Layer 9 of a small transformer language model trained on English Wikipedia (15 layers, counted from 0, width 64).
A neuron's activation on a vector x is GELU(gate . x) times (in . x), where the dot is the dot product.

Input weights of the MLP neurons that the questions are about. A number n stands for n times 0.0059.
n0 gate: 41 -8 -11 -26 -17 37 -1 -43 -20 0 -8 -1 13 16 -15 6 18 -2 -40 0 -43 -19 20 -7 20 -15 -23 -4 43 7 -17 3 -36 -20 -14 1 10 41 27 16 -15 5 45 -23 12 -4 1 8 -33 -31 26 27 -44 -7 8 31 0 -41 -11 -31 15 -7 -3 0
n2 gate: 12 26 -45 -36 25 4 50 -37 -47 -7 -6 22 -5 -6 14 -40 -7 8 -2 -23 0 8 4 -24 16 -44 13 3 -21 19 -11 15 -18 2 -61 3 -15 10 21 -20 7 -16 -1 10 18 4 21 -7 -8 -28 16 43 -2 -25 -28 -22 -6 -17 30 29 30 -5 0 -23
n6 gate: -3 28 44 -27 -10 -15 -4 5 -22 -52 11 -7 7 -4 -31 -11 -1 4 5 35 61 -34 -16 15 -14 -22 24 -24 6 -21 -23 3 -2 6 -17 20 15 25 2 -66 3 22 -3 -15 6 25 21 18 -28 -16 -8 -2 -3 20 36 14 1 -1 14 43 -20 29 12 12
n21 gate: -11 -7 -8 -17 10 42 47 -29 13 4 34 18 9 29 -21 10 29 -4 -15 17 10 -25 7 -22 30 0 36 8 17 9 -27 8 -43 24 7 2 20 2 -7 -35 8 10 -16 -42 -6 -12 30 -13 -1 -11 -19 33 -1 -40 16 -2 -10 -58 -29 -10 -12 15 25 -20
n30 gate: -6 -9 14 -11 6 -10 6 17 -30 -10 19 0 18 8 -35 8 -29 -30 12 21 -22 38 0 4 -23 11 22 -19 -8 21 1 13 -13 5 -11 2 -41 -2 8 19 -21 14 11 2 30 -22 -39 -1 -19 3 41 50 -44 7 0 -19 11 -10 -17 43 -17 16 -15 2
n47 gate: -32 -23 -27 -45 -16 -2 -12 -10 0 -11 -8 -24 -27 -22 20 -20 -16 13 -27 14 -26 -1 -23 -16 -3 -3 -32 17 1 12 -13 -20 -16 14 -20 21 19 13 13 -21 1 23 -17 30 22 33 -12 16 19 -23 8 -20 -5 -21 -73 31 -3 -35 -2 11 -14 -8 25 -16
n56 gate: 27 -1 -30 -31 -7 -5 0 -27 3 19 64 55 32 -32 -18 9 11 9 -29 17 8 12 0 31 -15 -2 -22 4 31 -14 -11 -13 14 -2 -28 -12 6 3 -19 1 16 7 -21 -26 44 -11 -9 28 -20 1 11 -7 -8 6 -10 4 8 -10 24 -32 -21 2 1 10
n59 gate: -19 5 -3 -2 -3 -26 2 -16 3 -49 31 24 -12 0 30 -36 40 9 -8 -30 -20 69 12 42 22 3 18 -6 -12 6 43 1 -11 10 10 11 21 -4 22 -3 12 28 23 19 4 3 33 1 8 -9 -4 5 0 -42 -28 16 20 11 16 -1 12 -16 -16 5
n86 gate: 6 23 -16 2 -22 -15 37 -7 10 -12 -21 16 16 16 -1 21 -9 -27 -12 -14 -4 -12 -20 -7 26 -7 22 -49 25 -8 -7 3 10 5 -10 -27 -50 -31 2 8 -53 18 -37 28 -8 46 7 12 0 -13 51 39 -31 6 -7 4 -4 -1 6 35 -11 -1 12 27
n92 gate: -8 -5 -52 8 13 0 -6 -9 -6 40 1 26 21 2 9 -12 -21 -23 19 -6 -12 -31 -9 5 3 -11 22 -21 -11 -10 -3 -15 -27 -23 -12 6 10 -8 15 21 0 42 -1 17 1 15 2 -24 -47 -4 60 3 -4 40 11 -4 -5 12 -37 -13 -4 -12 1 18
n113 gate: -12 -9 8 -4 -2 -20 3 21 -51 8 -37 -8 50 -36 -11 -40 -18 16 35 -50 -9 21 -29 5 5 3 -26 -9 9 -6 22 8 -2 17 -5 -20 -16 17 -18 -27 19 16 -12 -16 -35 2 -2 -13 -7 -25 6 3 8 7 3 -11 8 -5 9 -29 6 -29 29 44
n125 gate: 1 18 12 5 42 1 32 -17 -1 10 9 13 -4 -30 17 5 -13 0 -44 -1 -43 -12 -11 -9 55 -17 2 6 -27 -28 -38 8 -22 13 55 29 -39 21 2 19 19 61 -10 25 -7 1 -5 -6 23 0 6 -15 35 -35 12 2 10 -14 14 15 -9 5 42 -11
n126 gate: -33 -20 -11 18 -22 -22 20 -14 -1 0 25 -27 2 33 1 -25 11 -23 17 28 -6 28 -16 -19 -13 -17 -23 -13 -43 -6 -31 4 4 5 15 15 -15 9 -6 12 -4 37 -1 -11 -6 7 13 -18 -14 15 27 -24 18 11 -45 -16 41 11 35 0 2 4 22 47
n130 gate: 1 34 13 -9 18 -20 13 23 29 -53 5 -25 32 -1 2 -21 9 -50 12 -21 -15 -10 -17 -21 10 6 -10 15 25 -11 -29 26 22 23 -10 -38 11 -27 -37 -22 0 13 22 0 -8 22 19 -23 18 -34 4 20 4 -26 9 -5 24 -31 9 -19 -2 -4 51 -25
n135 gate: -9 -22 -10 -11 -5 -6 7 -7 -31 30 2 46 27 -28 37 -37 10 -8 28 10 12 -26 -31 -14 6 16 -7 -11 -10 3 -3 24 0 39 -14 6 -14 2 -19 -7 -9 39 8 -23 22 40 -1 -17 -23 26 -31 40 -6 -36 4 -8 38 -12 -31 -14 15 -7 -20 19
n136 gate: -4 -8 3 7 6 6 39 -26 -24 25 -37 -23 -39 2 8 -12 12 -12 15 -1 2 15 -12 28 6 -39 -45 4 53 12 -39 32 -8 -4 -1 -13 -9 35 19 20 -24 -7 30 23 -13 -40 -11 2 -10 -7 9 -24 3 10 -31 0 8 -4 -23 -16 -21 -14 22 2
n139 gate: 7 -27 11 16 10 3 33 20 -7 21 23 28 -12 -6 -15 24 2 -21 -22 -16 -37 -16 3 21 27 12 13 10 -41 15 2 -7 -7 39 5 -3 -20 -3 -26 12 -2 4 -3 -7 10 29 -20 -41 20 20 30 -12 -1 0 19 9 -15 4 -4 -6 46 12 -6 26
n178 gate: -14 14 8 -8 19 -3 -12 2 -25 8 21 17 2 -5 -29 -22 6 14 22 -9 38 -2 22 6 9 24 -15 30 -19 -13 19 53 -19 -13 -10 -23 28 -29 -15 -24 14 22 2 -3 25 -8 -19 16 14 -37 7 20 2 1 21 -18 -3 -10 -18 20 -33 2 53 -15
n184 gate: -42 -6 -33 -46 -10 -4 16 -45 0 2 13 -25 4 6 18 21 -45 24 -7 37 -25 10 -11 19 -21 3 -5 40 10 49 -8 17 -40 -27 5 -2 -15 -1 -28 14 -10 10 -38 -33 -16 9 11 17 39 -23 18 27 -9 15 -19 -6 -6 -19 -3 27 7 -37 -13 19
n187 gate: -6 -2 -9 -6 25 -22 -6 17 -21 -56 24 36 -12 1 12 -18 -4 4 9 2 -3 50 14 7 -19 -15 -25 11 6 -49 4 36 4 -33 -8 -13 -10 7 10 -1 10 -16 -40 -6 18 16 -24 62 4 -29 21 -20 2 -10 -9 -4 -24 13 27 22 -48 -22 21 29
n0 in: -7 -8 29 16 5 24 -27 -25 -15 -37 25 2 14 -14 -1 18 23 24 -22 -14 7 6 18 2 -18 9 57 3 -7 10 -11 -44 -2 27 -9 -3 -38 -44 -27 -8 6 3 28 27 23 33 -8 -16 -1 28 -39 4 -29 12 -18 14 28 -18 28 11 -6 17 -37 -6
n2 in: 68 -44 15 0 1 0 -24 -1 11 -41 12 -95 -19 0 -7 -3 4 -44 -13 -1 27 -13 -12 -17 -16 16 -31 4 32 9 -6 -38 10 35 -5 16 -51 -10 2 37 11 13 -16 40 5 11 5 -22 0 3 15 22 -20 6 -7 5 22 -37 -8 54 2 -43 -10 32
n6 in: -11 -52 -13 -13 0 32 -17 -30 -49 24 16 5 -51 -17 -4 -1 -2 1 -6 5 45 16 -5 9 -30 -13 -4 20 13 22 -10 -7 12 4 18 -9 -13 -29 11 13 22 -20 1 -31 7 -13 28 -41 -9 7 -12 5 6 2 31 -10 -3 13 -33 -6 3 1 8 14
n21 in: -30 3 39 -12 9 -4 31 17 7 7 -4 17 27 -14 -35 -7 11 -17 8 30 -2 34 32 -7 4 46 -26 -7 6 -49 12 -1 11 14 -21 13 3 37 32 -24 12 10 -16 28 1 14 7 18 3 3 24 6 14 -11 -15 48 4 -10 30 -23 14 22 22 -36
n30 in: 17 10 7 -13 -21 9 27 1 22 -4 5 20 -3 -8 -12 -10 -16 -10 30 19 -14 46 -33 -37 -26 31 -14 -13 20 -32 33 -3 3 19 -17 7 -36 -40 -23 42 9 -2 -47 4 13 -12 0 -15 -20 -12 12 13 -24 1 -2 -9 -5 -21 14 29 23 18 -4 38
n47 in: -22 -48 -34 49 -17 28 -56 -23 -3 -29 -14 12 -46 -5 13 15 5 14 -23 3 10 5 -10 -16 -1 36 -1 21 29 11 -11 -8 9 41 -11 10 3 -11 -7 21 24 -21 10 39 -41 39 15 4 55 22 13 0 5 38 -31 -22 21 -2 -5 14 27 -5 -17 -26
n56 in: -27 -10 43 2 12 8 -3 6 -23 36 8 1 -30 24 -12 -29 -4 23 -29 21 -3 10 -38 -17 -19 -2 15 -15 -33 -4 -5 -21 8 -1 -2 -7 -15 -19 38 -15 -13 8 6 3 1 27 -24 -16 -11 17 -8 5 51 7 -19 -17 -21 -42 1 -13 -29 22 -1 2
n59 in: 7 60 43 -9 -1 27 37 -29 51 -17 -4 -45 13 4 -6 27 3 -19 -11 -16 24 -6 -5 -21 31 15 -21 7 23 -5 -18 -1 11 -1 9 19 -37 -4 -6 6 -19 -3 4 -33 8 27 -8 -4 -11 9 -17 24 22 0 -4 6 -36 25 4 46 -31 15 -13 25
n86 in: -26 -15 -17 -14 22 -5 26 13 35 46 17 -26 -52 -4 38 4 5 38 -2 -13 52 -1 6 24 -24 -48 -12 -6 0 -4 20 8 -14 -8 27 -23 -11 -5 -1 63 -11 -63 -7 -15 10 1 16 -11 0 -36 2 31 23 0 -22 2 -26 18 12 -35 -36 37 0 -14
n92 in: -10 23 -14 -19 27 12 0 -15 10 -15 -29 18 24 1 -51 -29 10 45 -12 -4 -1 0 -9 6 42 -4 42 8 -13 15 -13 31 -8 -7 -16 -13 -32 -15 5 28 -24 -16 -37 -15 35 -8 10 -26 3 -16 1 4 -7 -4 30 -35 6 -19 -25 -6 9 7 39 34
n113 in: 40 -34 -15 -6 -21 -24 7 -16 -55 22 -29 -8 -3 27 -32 37 -17 -16 -25 33 -5 38 -4 -45 -12 6 -22 -3 -12 61 -28 -16 -34 0 -12 6 19 -50 0 -6 -14 -20 -35 -26 -45 13 -22 21 -19 47 -5 -11 11 -23 -33 -1 19 4 -11 32 -43 42 28 -6
n125 in: 12 31 -15 29 25 -7 -26 34 -7 -79 2 52 -2 5 38 38 2 -9 5 8 -2 11 -22 20 -10 12 8 64 -23 1 0 5 -26 25 20 -7 3 -15 -5 15 -17 9 -7 -1 22 22 -15 4 28 -1 3 -2 -19 -6 -2 -18 -1 -24 -12 20 -39 -7 -14 9
n126 in: 16 7 8 -11 6 11 -6 22 43 21 -3 -34 -31 26 -7 14 -15 -26 29 17 25 -42 -4 -20 -1 22 8 16 -9 -13 11 -34 -39 17 -11 -2 24 41 9 -27 -27 -7 14 -21 22 4 -3 2 -19 4 29 -39 41 46 19 13 -16 -20 1 5 -25 7 -17 -22
n130 in: 11 7 -3 11 49 6 15 -39 1 2 -19 -24 31 -11 -20 -9 10 8 -13 -49 -14 -5 -19 18 -19 39 -9 18 4 -22 4 -2 12 -8 -1 -12 15 -8 40 -6 -13 4 0 -60 -29 -10 9 30 -20 17 -9 24 14 45 8 15 29 -6 8 12 43 -55 -28 22
n135 in: 46 19 -27 11 -16 -19 -7 12 24 25 26 9 2 -53 3 -46 20 12 -2 -18 -3 23 -24 14 5 30 -7 31 3 37 47 4 18 -23 8 -2 10 2 -20 -9 14 -3 -21 21 24 11 -31 6 3 5 4 20 5 7 -40 -24 13 0 -32 5 27 -12 -42 -21
n136 in: -21 29 -7 4 6 28 -4 3 31 -14 -24 7 11 1 -14 2 -19 -24 49 -6 -1 21 12 -31 -11 -37 -11 23 -53 18 -13 0 -13 -23 23 -37 -7 13 -37 -2 -5 -13 -14 21 1 -33 20 -7 13 -2 -20 -34 -24 -27 -5 -14 -18 34 25 17 -22 51 0 -11
n139 in: -16 9 28 -18 -8 28 -18 -5 40 -17 13 -1 -15 -6 -5 -8 17 -16 2 10 42 -1 15 -12 -10 -13 -2 14 0 -20 -7 -6 19 24 -21 -20 23 41 7 0 -11 -8 23 8 21 -16 -4 -11 28 2 -3 6 7 39 -16 -24 23 26 -21 -36 -1 -22 -19 -23
n178 in: 20 27 7 24 26 16 -27 -2 -4 -8 18 -10 20 -22 -8 -52 -11 23 -29 -12 10 -15 0 13 20 -8 11 30 -4 10 24 -33 -26 -4 18 -28 5 -25 -11 -2 16 20 3 -13 -38 -6 3 -19 39 -7 11 -39 -33 -11 -9 5 21 17 -20 16 -1 -24 -8 43
n184 in: -7 2 26 -17 -20 31 11 10 -29 12 2 -29 4 -14 7 6 12 67 20 2 -15 27 -16 -16 -15 -1 21 -11 15 -10 -27 31 -33 14 -28 26 -24 3 -61 4 41 -9 -18 -7 -9 -8 -1 -3 9 12 35 -24 21 0 13 -7 8 8 39 10 -45 11 -11 -10
n187 in: -7 -18 -8 25 -13 -26 -5 2 -8 -22 -18 -21 29 23 4 -40 13 51 2 -18 17 -17 -32 8 -4 33 -30 -5 -22 -3 25 23 -23 6 -28 22 -23 1 4 19 -25 -34 4 13 -5 32 32 16 18 -19 -21 12 13 -3 6 -19 6 -7 3 10 44 -16 -33 24

Each question shows a token from some text and the vector x that enters the MLP there. A number n stands for n times 0.047.

" t": -19 -4 -30 -12 26 19 -10 24 -18 -15 6 -18 14 -7 14 15 -9 -15 -4 6 21 -14 -33 29 -12 10 -26 -2 -17 -2 13 -10 -25 26 -6 16 -4 -42 14 25 26 28 -9 -10 6 -16 14 17 19 28 -75 -4 4 -18 6 -26 8 47 -38 -17 45 -2 -15 -18
Which two neurons fire most, strongest first? n135, n126

" through": -20 -13 -9 -8 -15 8 15 -6 13 23 -46 -9 -24 33 19 25 -21 -13 7 9 -13 11 -19 -3 2 11 -27 -58 -25 -1 -2 -36 29 -32 3 12 17 -19 9 31 -3 -5 26 -8 22 -52 27 24 18 42 -26 -15 -51 2 -27 -18 2 25 -12 1 9 -16 -19 -14
Which of these neurons fires most? n136

"erg": -2 -28 21 22 -8 -11 -28 35 -30 0 -12 -13 21 -20 -2 12 9 5 -10 33 3 -8 -13 -21 -1 5 -35 -14 -9 -25 48 50 -14 -42 -3 -40 7 -11 7 -31 16 -16 11 1 -33 0 -3 0 3 25 -7 -39 -17 23 -25 4 -4 27 8 -49 1 50 14 5
The most active neuron and its activation: n113, at about 2.9

" C": 15 -6 -12 9 23 0 -25 43 -24 -8 -21 -17 21 22 10 2 24 -4 9 12 11 -3 7 40 -27 -7 -54 2 -26 -30 9 4 1 18 -4 -30 4 -4 -21 13 65 23 -8 10 32 -1 4 20 20 -7 -22 8 33 7 0 -15 31 23 -16 11 -1 5 -30 -15
The most active neuron and its activation: n187, at about 1.6

" ch": 0 -25 11 16 6 26 -14 -3 1 -13 11 -15 -4 5 21 1 9 10 -3 17 27 10 -3 14 -1 -18 -48 14 31 -19 7 20 -35 17 -31 -8 -6 -28 1 5 52 14 -18 22 35 1 14 9 24 -6 -84 -21 -11 -15 -5 -9 -10 42 -24 -11 -24 -30 -29 -7
Which three neurons fire most, strongest first? n187, n47, n178

" R": 16 20 -1 13 4 -25 -4 26 4 11 -19 -36 -2 17 0 -16 15 -7 -11 5 5 -16 -9 43 -25 3 -83 7 -26 -22 5 5 -7 9 -6 -18 -10 -25 -29 43 37 17 -1 54 31 -3 17 15 7 1 -44 11 7 -8 21 -3 3 11 -21 6 5 -11 -22 12
The most active neuron and its activation: n135, at about 0.51

" any": 12 -23 -27 -23 26 28 0 10 -18 -9 -17 -1 -11 -4 14 18 6 -17 -16 42 -9 -11 -4 11 -2 -12 15 8 -3 -12 -1 -28 -10 -14 -20 35 10 -5 27 -3 58 4 -23 -10 17 -62 18 3 -10 61 -1 -3 36 -14 16 -24 -21 -17 -20 15 7 -17 -21 -5
Which of these neurons fires most? n2

" K": 17 -30 -6 11 11 -20 -18 44 12 0 -8 -5 3 -8 -12 -11 -1 4 12 -30 4 -18 -3 41 -41 34 -39 6 -14 -21 0 2 -14 22 0 -26 -9 -19 -5 22 20 40 -21 0 13 5 -2 21 18 23 -18 -6 7 -17 20 -29 16 38 -13 24 6 7 -53 18
Which three neurons fire most, strongest first? n135, n187, n178

" ac": 2 9 17 3 -27 28 -21 9 -6 -26 -7 -45 30 -17 17 18 -42 -17 -27 18 3 14 -14 12 -31 -35 -6 -30 14 -4 -15 -3 -8 -14 5 0 -12 18 39 0 45 5 13 29 15 -46 29 31 -6 -1 -41 -3 17 33 -12 -12 16 -6 -44 -11 -23 -17 -28 -15
Which of these neurons fires most? n6

" Ad": -6 11 -44 7 16 -28 -14 2 13 -3 -47 -34 15 -3 -15 14 -26 -4 2 11 -15 14 -34 20 3 -15 -17 -21 17 -24 22 -19 -4 17 8 -43 -39 -46 5 9 45 9 -6 12 8 -22 26 -12 17 -20 -30 -19 -8 16 -20 10 2 21 2 11 4 -7 -56 -32
Which of these neurons fires most? n86

",": 8 19 12 -2 -16 28 -15 -3 -17 27 0 -4 32 36 15 -31 -22 -8 0 21 14 -32 16 -27 -25 32 6 -43 -51 -16 -3 -12 11 6 -1 -7 16 -30 -16 -10 19 -7 -10 -30 31 -53 24 3 29 -12 -46 -30 -12 35 -10 27 -24 11 20 -12 -6 -15 -1 -6
Which three neurons fire most, strongest first? n178, n47, n2

"est": -19 -14 -28 33 -33 4 9 19 19 14 -22 -2 7 34 16 40 0 16 27 6 18 -2 15 -9 11 9 13 29 -28 -22 7 -12 -25 55 9 58 27 10 5 -1 42 -21 -12 10 -40 -39 16 -11 24 11 8 -8 -5 -26 17 11 -5 14 -4 -14 0 -2 -29 -8
Which of these neurons fires most? n21

" His": 20 -3 2 18 -8 7 31 30 -32 -3 -21 -6 -9 -1 -19 19 -23 3 -12 9 -39 25 9 8 4 1 -21 18 -3 -7 1 -48 -6 -21 11 -14 2 -13 7 35 59 5 1 -37 22 -47 -22 -7 -20 36 -9 -22 60 -7 24 -10 -20 -14 0 27 10 -18 -10 19
Which of these neurons fires most? n113

" The": 30 -1 7 2 13 -4 4 1 -32 40 -7 14 -3 -5 -4 17 -12 20 13 -11 -8 8 29 3 -5 -21 -10 -14 7 -17 -13 -38 2 -15 -13 -10 -10 -10 6 2 52 -3 -5 -39 21 -61 -29 -14 -13 69 -14 20 40 -25 21 -9 -4 0 -8 9 0 -4 -37 1
The most active neuron and its activation: n56, at about 1.2

"in": 31 -10 0 63 1 0 -4 17 56 -14 -34 -28 17 7 5 -8 -19 13 -29 22 -1 -1 22 5 -17 9 49 -12 -33 4 -33 -28 6 -35 24 -13 13 38 28 -20 35 6 38 -11 16 5 24 -16 -19 -3 -15 12 1 7 8 9 -19 8 4 -12 21 -19 -39 -26
Which two neurons fire most, strongest first? n0, n30

"ary": 17 -39 -25 23 12 40 4 69 40 2 -1 -22 -3 34 1 4 -13 12 11 19 -16 14 -21 -9 -29 -8 5 -15 30 -10 -17 4 10 18 36 7 1 -24 -16 -6 18 5 2 -9 1 -38 -17 -21 -8 12 43 -34 8 -4 3 -7 0 -9 21 17 4 8 -10 -9
The most active neuron and its activation: n126, at about 1.9

"ission": 13 -22 11 12 31 17 -13 29 15 23 -24 5 9 31 2 59 18 0 5 9 -22 -26 -19 -32 -28 -9 8 -31 0 -34 10 5 6 -7 -29 6 -10 -29 -31 -25 -1 -4 -28 37 1 -8 -21 -41 7 -3 -1 8 27 3 35 -17 -29 5 29 -19 -22 45 -1 16
The most active neuron and its activation: n86, at about 0.65

"is": 22 3 9 17 10 -4 30 22 17 -28 19 -18 11 -6 -2 17 -17 4 -12 -3 -27 -15 11 -36 28 15 31 4 -1 19 48 -59 -21 -31 11 -20 -12 20 14 6 30 5 26 11 14 -18 7 -2 -45 21 20 28 -20 -24 18 32 6 51 3 13 16 3 -14 -33
The most active neuron and its activation: n0, at about 1.3

"as": 2 3 3 34 -27 40 0 10 -9 -17 -14 -11 38 8 43 13 0 0 -9 5 20 18 -23 -26 -12 -21 5 19 -18 2 -10 -16 11 -18 4 7 -6 18 -7 -24 27 -3 -5 17 -25 -13 -33 -24 -27 45 -3 -49 20 -24 35 42 8 -6 30 -57 -8 1 -33 -20
Which two neurons fire most, strongest first? n92, n126

" and": -3 -16 -22 -17 -1 23 3 -4 9 13 24 -3 9 24 -30 0 -29 -12 -16 37 29 6 12 3 -18 22 -9 -39 16 -8 -3 -26 -2 -12 23 -8 44 15 23 -14 32 12 41 -15 30 -67 -1 35 6 37 11 -5 -13 -14 13 -9 -37 -7 23 -21 -5 30 -3 -19
Which of these neurons fires most? n21

"b": 1 13 -26 45 45 -17 -57 -11 14 6 -28 -16 45 12 -10 -9 -5 20 5 5 9 -37 -1 -21 -14 46 3 -9 -20 -11 -13 -24 8 -10 -34 3 27 -62 33 -11 -34 -10 -5 -10 2 2 19 -11 33 -12 -3 -22 0 19 24 -46 -6 0 7 11 -2 -2 -4 -9
Which three neurons fire most, strongest first? n92, n178, n130

" ": -14 14 33 8 14 19 -15 16 38 -27 -30 -6 1 0 32 0 -2 17 18 -9 15 -27 -3 -11 1 9 22 -28 -36 -7 17 1 14 -22 40 20 0 -9 34 -5 48 -8 -13 7 30 54 -2 -9 27 16 -40 -6 -6 -11 0 -4 -46 18 -39 -32 -12 -6 6 18
The most active neuron and its activation: n113, at about 0.43

"ist": 19 -45 -18 28 17 47 10 -7 18 -14 -33 -23 15 -14 27 7 -14 -13 -4 40 -12 -15 -12 -31 -36 2 -1 0 2 -49 3 3 -19 -7 15 18 -5 -38 20 3 -10 -14 27 2 -18 -27 -3 7 -28 -13 -49 -12 -4 -25 20 15 -3 45 37 -3 24 25 17 -29
The most active neuron and its activation: n135, at about 0.41

" B": 18 22 -16 20 6 -27 -21 35 13 7 -2 -42 29 3 -19 -6 -1 -6 26 3 15 -7 -7 33 -10 24 -61 -5 -31 -20 18 7 -4 21 -25 -6 12 -32 6 19 34 9 -1 35 44 18 1 -10 19 11 -16 2 19 9 -14 -16 17 30 -26 41 1 14 -33 -7
Which three neurons fire most, strongest first? n135, n178, n30

" al": 17 1 4 0 -20 25 6 -21 -1 -18 -6 -36 -15 -16 3 1 -24 10 -33 18 28 22 40 26 -3 -30 -19 -23 -19 20 2 -12 -10 -14 -33 -24 -35 -18 -24 14 30 -2 -29 24 47 -23 30 7 -9 -15 14 -8 47 -1 -5 -9 -29 37 13 6 22 -20 -42 -3
The most active neuron and its activation: n2, at about 3.2

"ex": 15 20 4 48 -53 -13 -45 49 11 -6 -39 8 12 30 15 27 20 24 -7 14 10 -34 6 -19 17 10 7 14 19 5 10 -4 6 -38 23 31 -28 7 -15 -8 35 5 17 7 21 16 7 5 -12 -3 -3 3 13 4 6 -17 -10 -2 -4 7 -39 -35 -26 -6
Which of these neurons fires most? n130

" Mal": -3 35 6 6 -30 -26 4 18 -28 10 2 -38 -14 14 -27 16 13 -2 -4 20 -5 34 24 38 -29 35 -15 0 -18 -11 -6 2 -34 -29 1 10 -10 24 -16 50 5 -7 -1 25 42 -27 23 5 21 12 0 -24 32 -12 6 5 -1 30 -1 30 12 -8 -56 19
Which of these neurons fires most? n184

"com": -16 30 17 57 9 40 -14 42 -10 -37 -11 -4 -20 30 -4 38 17 19 0 2 -20 -5 -7 -3 -12 3 24 -38 -1 30 16 -30 13 -38 10 -33 -21 -27 23 -12 4 -11 1 -16 14 -11 -19 -11 10 -31 -7 11 4 -10 -15 -3 8 8 37 -22 5 10 -28 -24
Which of these neurons fires most? n2

" (": -30 12 -6 10 -5 55 -27 33 22 15 -31 -28 -24 16 20 -1 11 23 -14 -20 23 24 9 -22 -9 29 -21 -17 3 -3 9 -23 27 25 -11 -20 7 -15 15 -3 23 21 -29 -4 23 -38 9 10 15 44 -10 16 20 -6 -16 -1 -18 -34 -17 -33 -31 25 7 -3
Which of these neurons fires most? n47

"ann": 36 14 3 17 -13 27 -17 17 -44 30 18 15 -7 13 -1 56 -2 -8 -24 17 24 0 -15 9 -29 -5 -18 -18 -25 -2 37 -6 23 -5 -2 10 5 -16 -7 21 10 -22 1 65 -11 5 -3 -1 26 7 -29 -36 -37 38 8 -10 -18 35 9 -13 -17 28 -5 30
Which three neurons fire most, strongest first? n56, n126, n59

" En": -20 26 -23 -4 16 -1 -11 23 16 -5 -45 -31 2 29 -25 32 -2 15 -23 21 -4 10 -12 7 0 8 -47 -30 -16 1 10 27 -6 -35 -19 -41 -37 -24 -32 29 40 22 -26 7 1 -12 27 20 -8 12 -27 -2 26 21 -15 2 -23 5 -2 1 5 -26 -42 3
The most active neuron and its activation: n184, at about 1.6

"m": 34 13 27 17 -19 42 -11 32 -8 23 -38 -29 21 -16 5 2 -4 50 -5 17 12 -18 5 -28 -20 8 -2 -23 8 1 1 2 -13 -13 15 -5 -15 -37 21 -43 -29 -37 2 7 12 16 -8 5 30 -25 4 -37 6 -3 11 -28 1 34 11 -36 1 -10 -23 -22
The most active neuron and its activation: n2, at about 0.14

" Wil": -14 12 -10 53 3 -26 -2 15 4 -14 -7 2 -10 -10 20 -2 -8 17 -24 18 -40 19 -3 37 -58 6 -6 -28 -10 16 -17 -29 -8 -32 39 -27 -8 -34 -29 -3 13 24 -27 6 11 -15 9 14 12 -6 14 -12 41 22 -5 2 15 36 11 43 -11 -15 -41 31
Which of these neurons fires most? n184

" in": -2 -21 -13 -6 -23 18 -11 8 21 8 -44 -29 -17 6 -9 28 -26 8 9 13 3 30 -8 -17 17 -17 4 -41 12 -4 -18 -34 25 -10 18 9 6 0 8 11 20 6 11 10 51 -56 38 10 12 39 -24 -53 -2 13 -32 2 14 26 -10 -21 -7 -28 -10 -29
Which of these neurons fires most? n136

" he": -27 14 -7 2 12 9 16 20 19 22 23 -23 24 -14 10 13 -26 -16 -43 19 19 -13 -3 21 -36 -13 -58 -15 15 -13 0 -55 -1 -7 17 -6 -3 -15 28 -7 61 -17 -20 -16 24 -35 -27 -27 9 3 -29 4 17 4 -10 6 -16 17 9 0 23 21 -13 -6
Which three neurons fire most, strongest first? n56, n92, n187

"ere": 20 3 25 38 -13 29 -2 61 5 30 7 29 1 -11 -3 27 -43 -6 -43 8 4 -13 28 -22 23 -1 6 -3 -8 33 -9 -14 -1 24 9 -17 -4 -22 -8 16 38 -4 -21 2 -2 -10 -7 -45 -14 -2 18 6 -33 19 1 -4 -24 15 13 -34 15 -5 -15 3
Which three neurons fire most, strongest first? n130, n30, n139

"ays": -13 26 -15 52 6 -18 -36 34 -3 19 56 1 -34 7 -38 42 -9 0 22 38 -15 -22 2 -1 18 27 -15 -2 -33 -3 -5 -10 -27 -27 37 15 13 18 -29 11 16 -23 -3 -1 16 -17 8 -19 1 28 1 -25 -6 -6 14 -29 -5 -3 19 -7 3 35 18 15
Which two neurons fire most, strongest first? n126, n125

" Car": 13 4 -13 14 -10 -26 -7 16 21 12 -21 -46 28 16 -24 14 9 0 -26 16 -13 56 -7 32 -44 21 -28 -19 -27 2 14 6 -11 -9 -12 -8 -29 -38 -20 21 40 3 -8 -20 23 -24 25 33 31 -2 36 -2 22 0 14 15 0 31 5 30 -5 -3 -43 15
Which three neurons fire most, strongest first? n184, n30, n187

" g": 15 -24 5 23 -18 5 -24 11 29 -21 -6 -11 -23 8 18 11 -17 -10 -17 -4 36 25 7 31 -36 -12 -31 18 -18 -33 -5 -12 -14 32 -10 -14 7 -32 22 -4 40 50 -17 18 20 -12 -41 23 33 17 -44 -18 5 11 -20 3 -12 18 -45 -8 26 10 -16 -6
The most active neuron and its activation: n47, at about 2.5

" en": -10 22 -36 -8 16 11 -21 -1 16 1 -47 -24 -17 11 -19 28 -28 -4 -42 14 31 0 -15 1 16 -3 2 -43 -11 -12 15 -13 -13 7 -30 -30 -28 -17 4 11 51 11 -23 18 13 0 28 22 -15 7 -33 -8 10 15 -9 8 -28 53 -18 -9 22 -40 -33 16
The most active neuron and its activation: n92, at about 0.46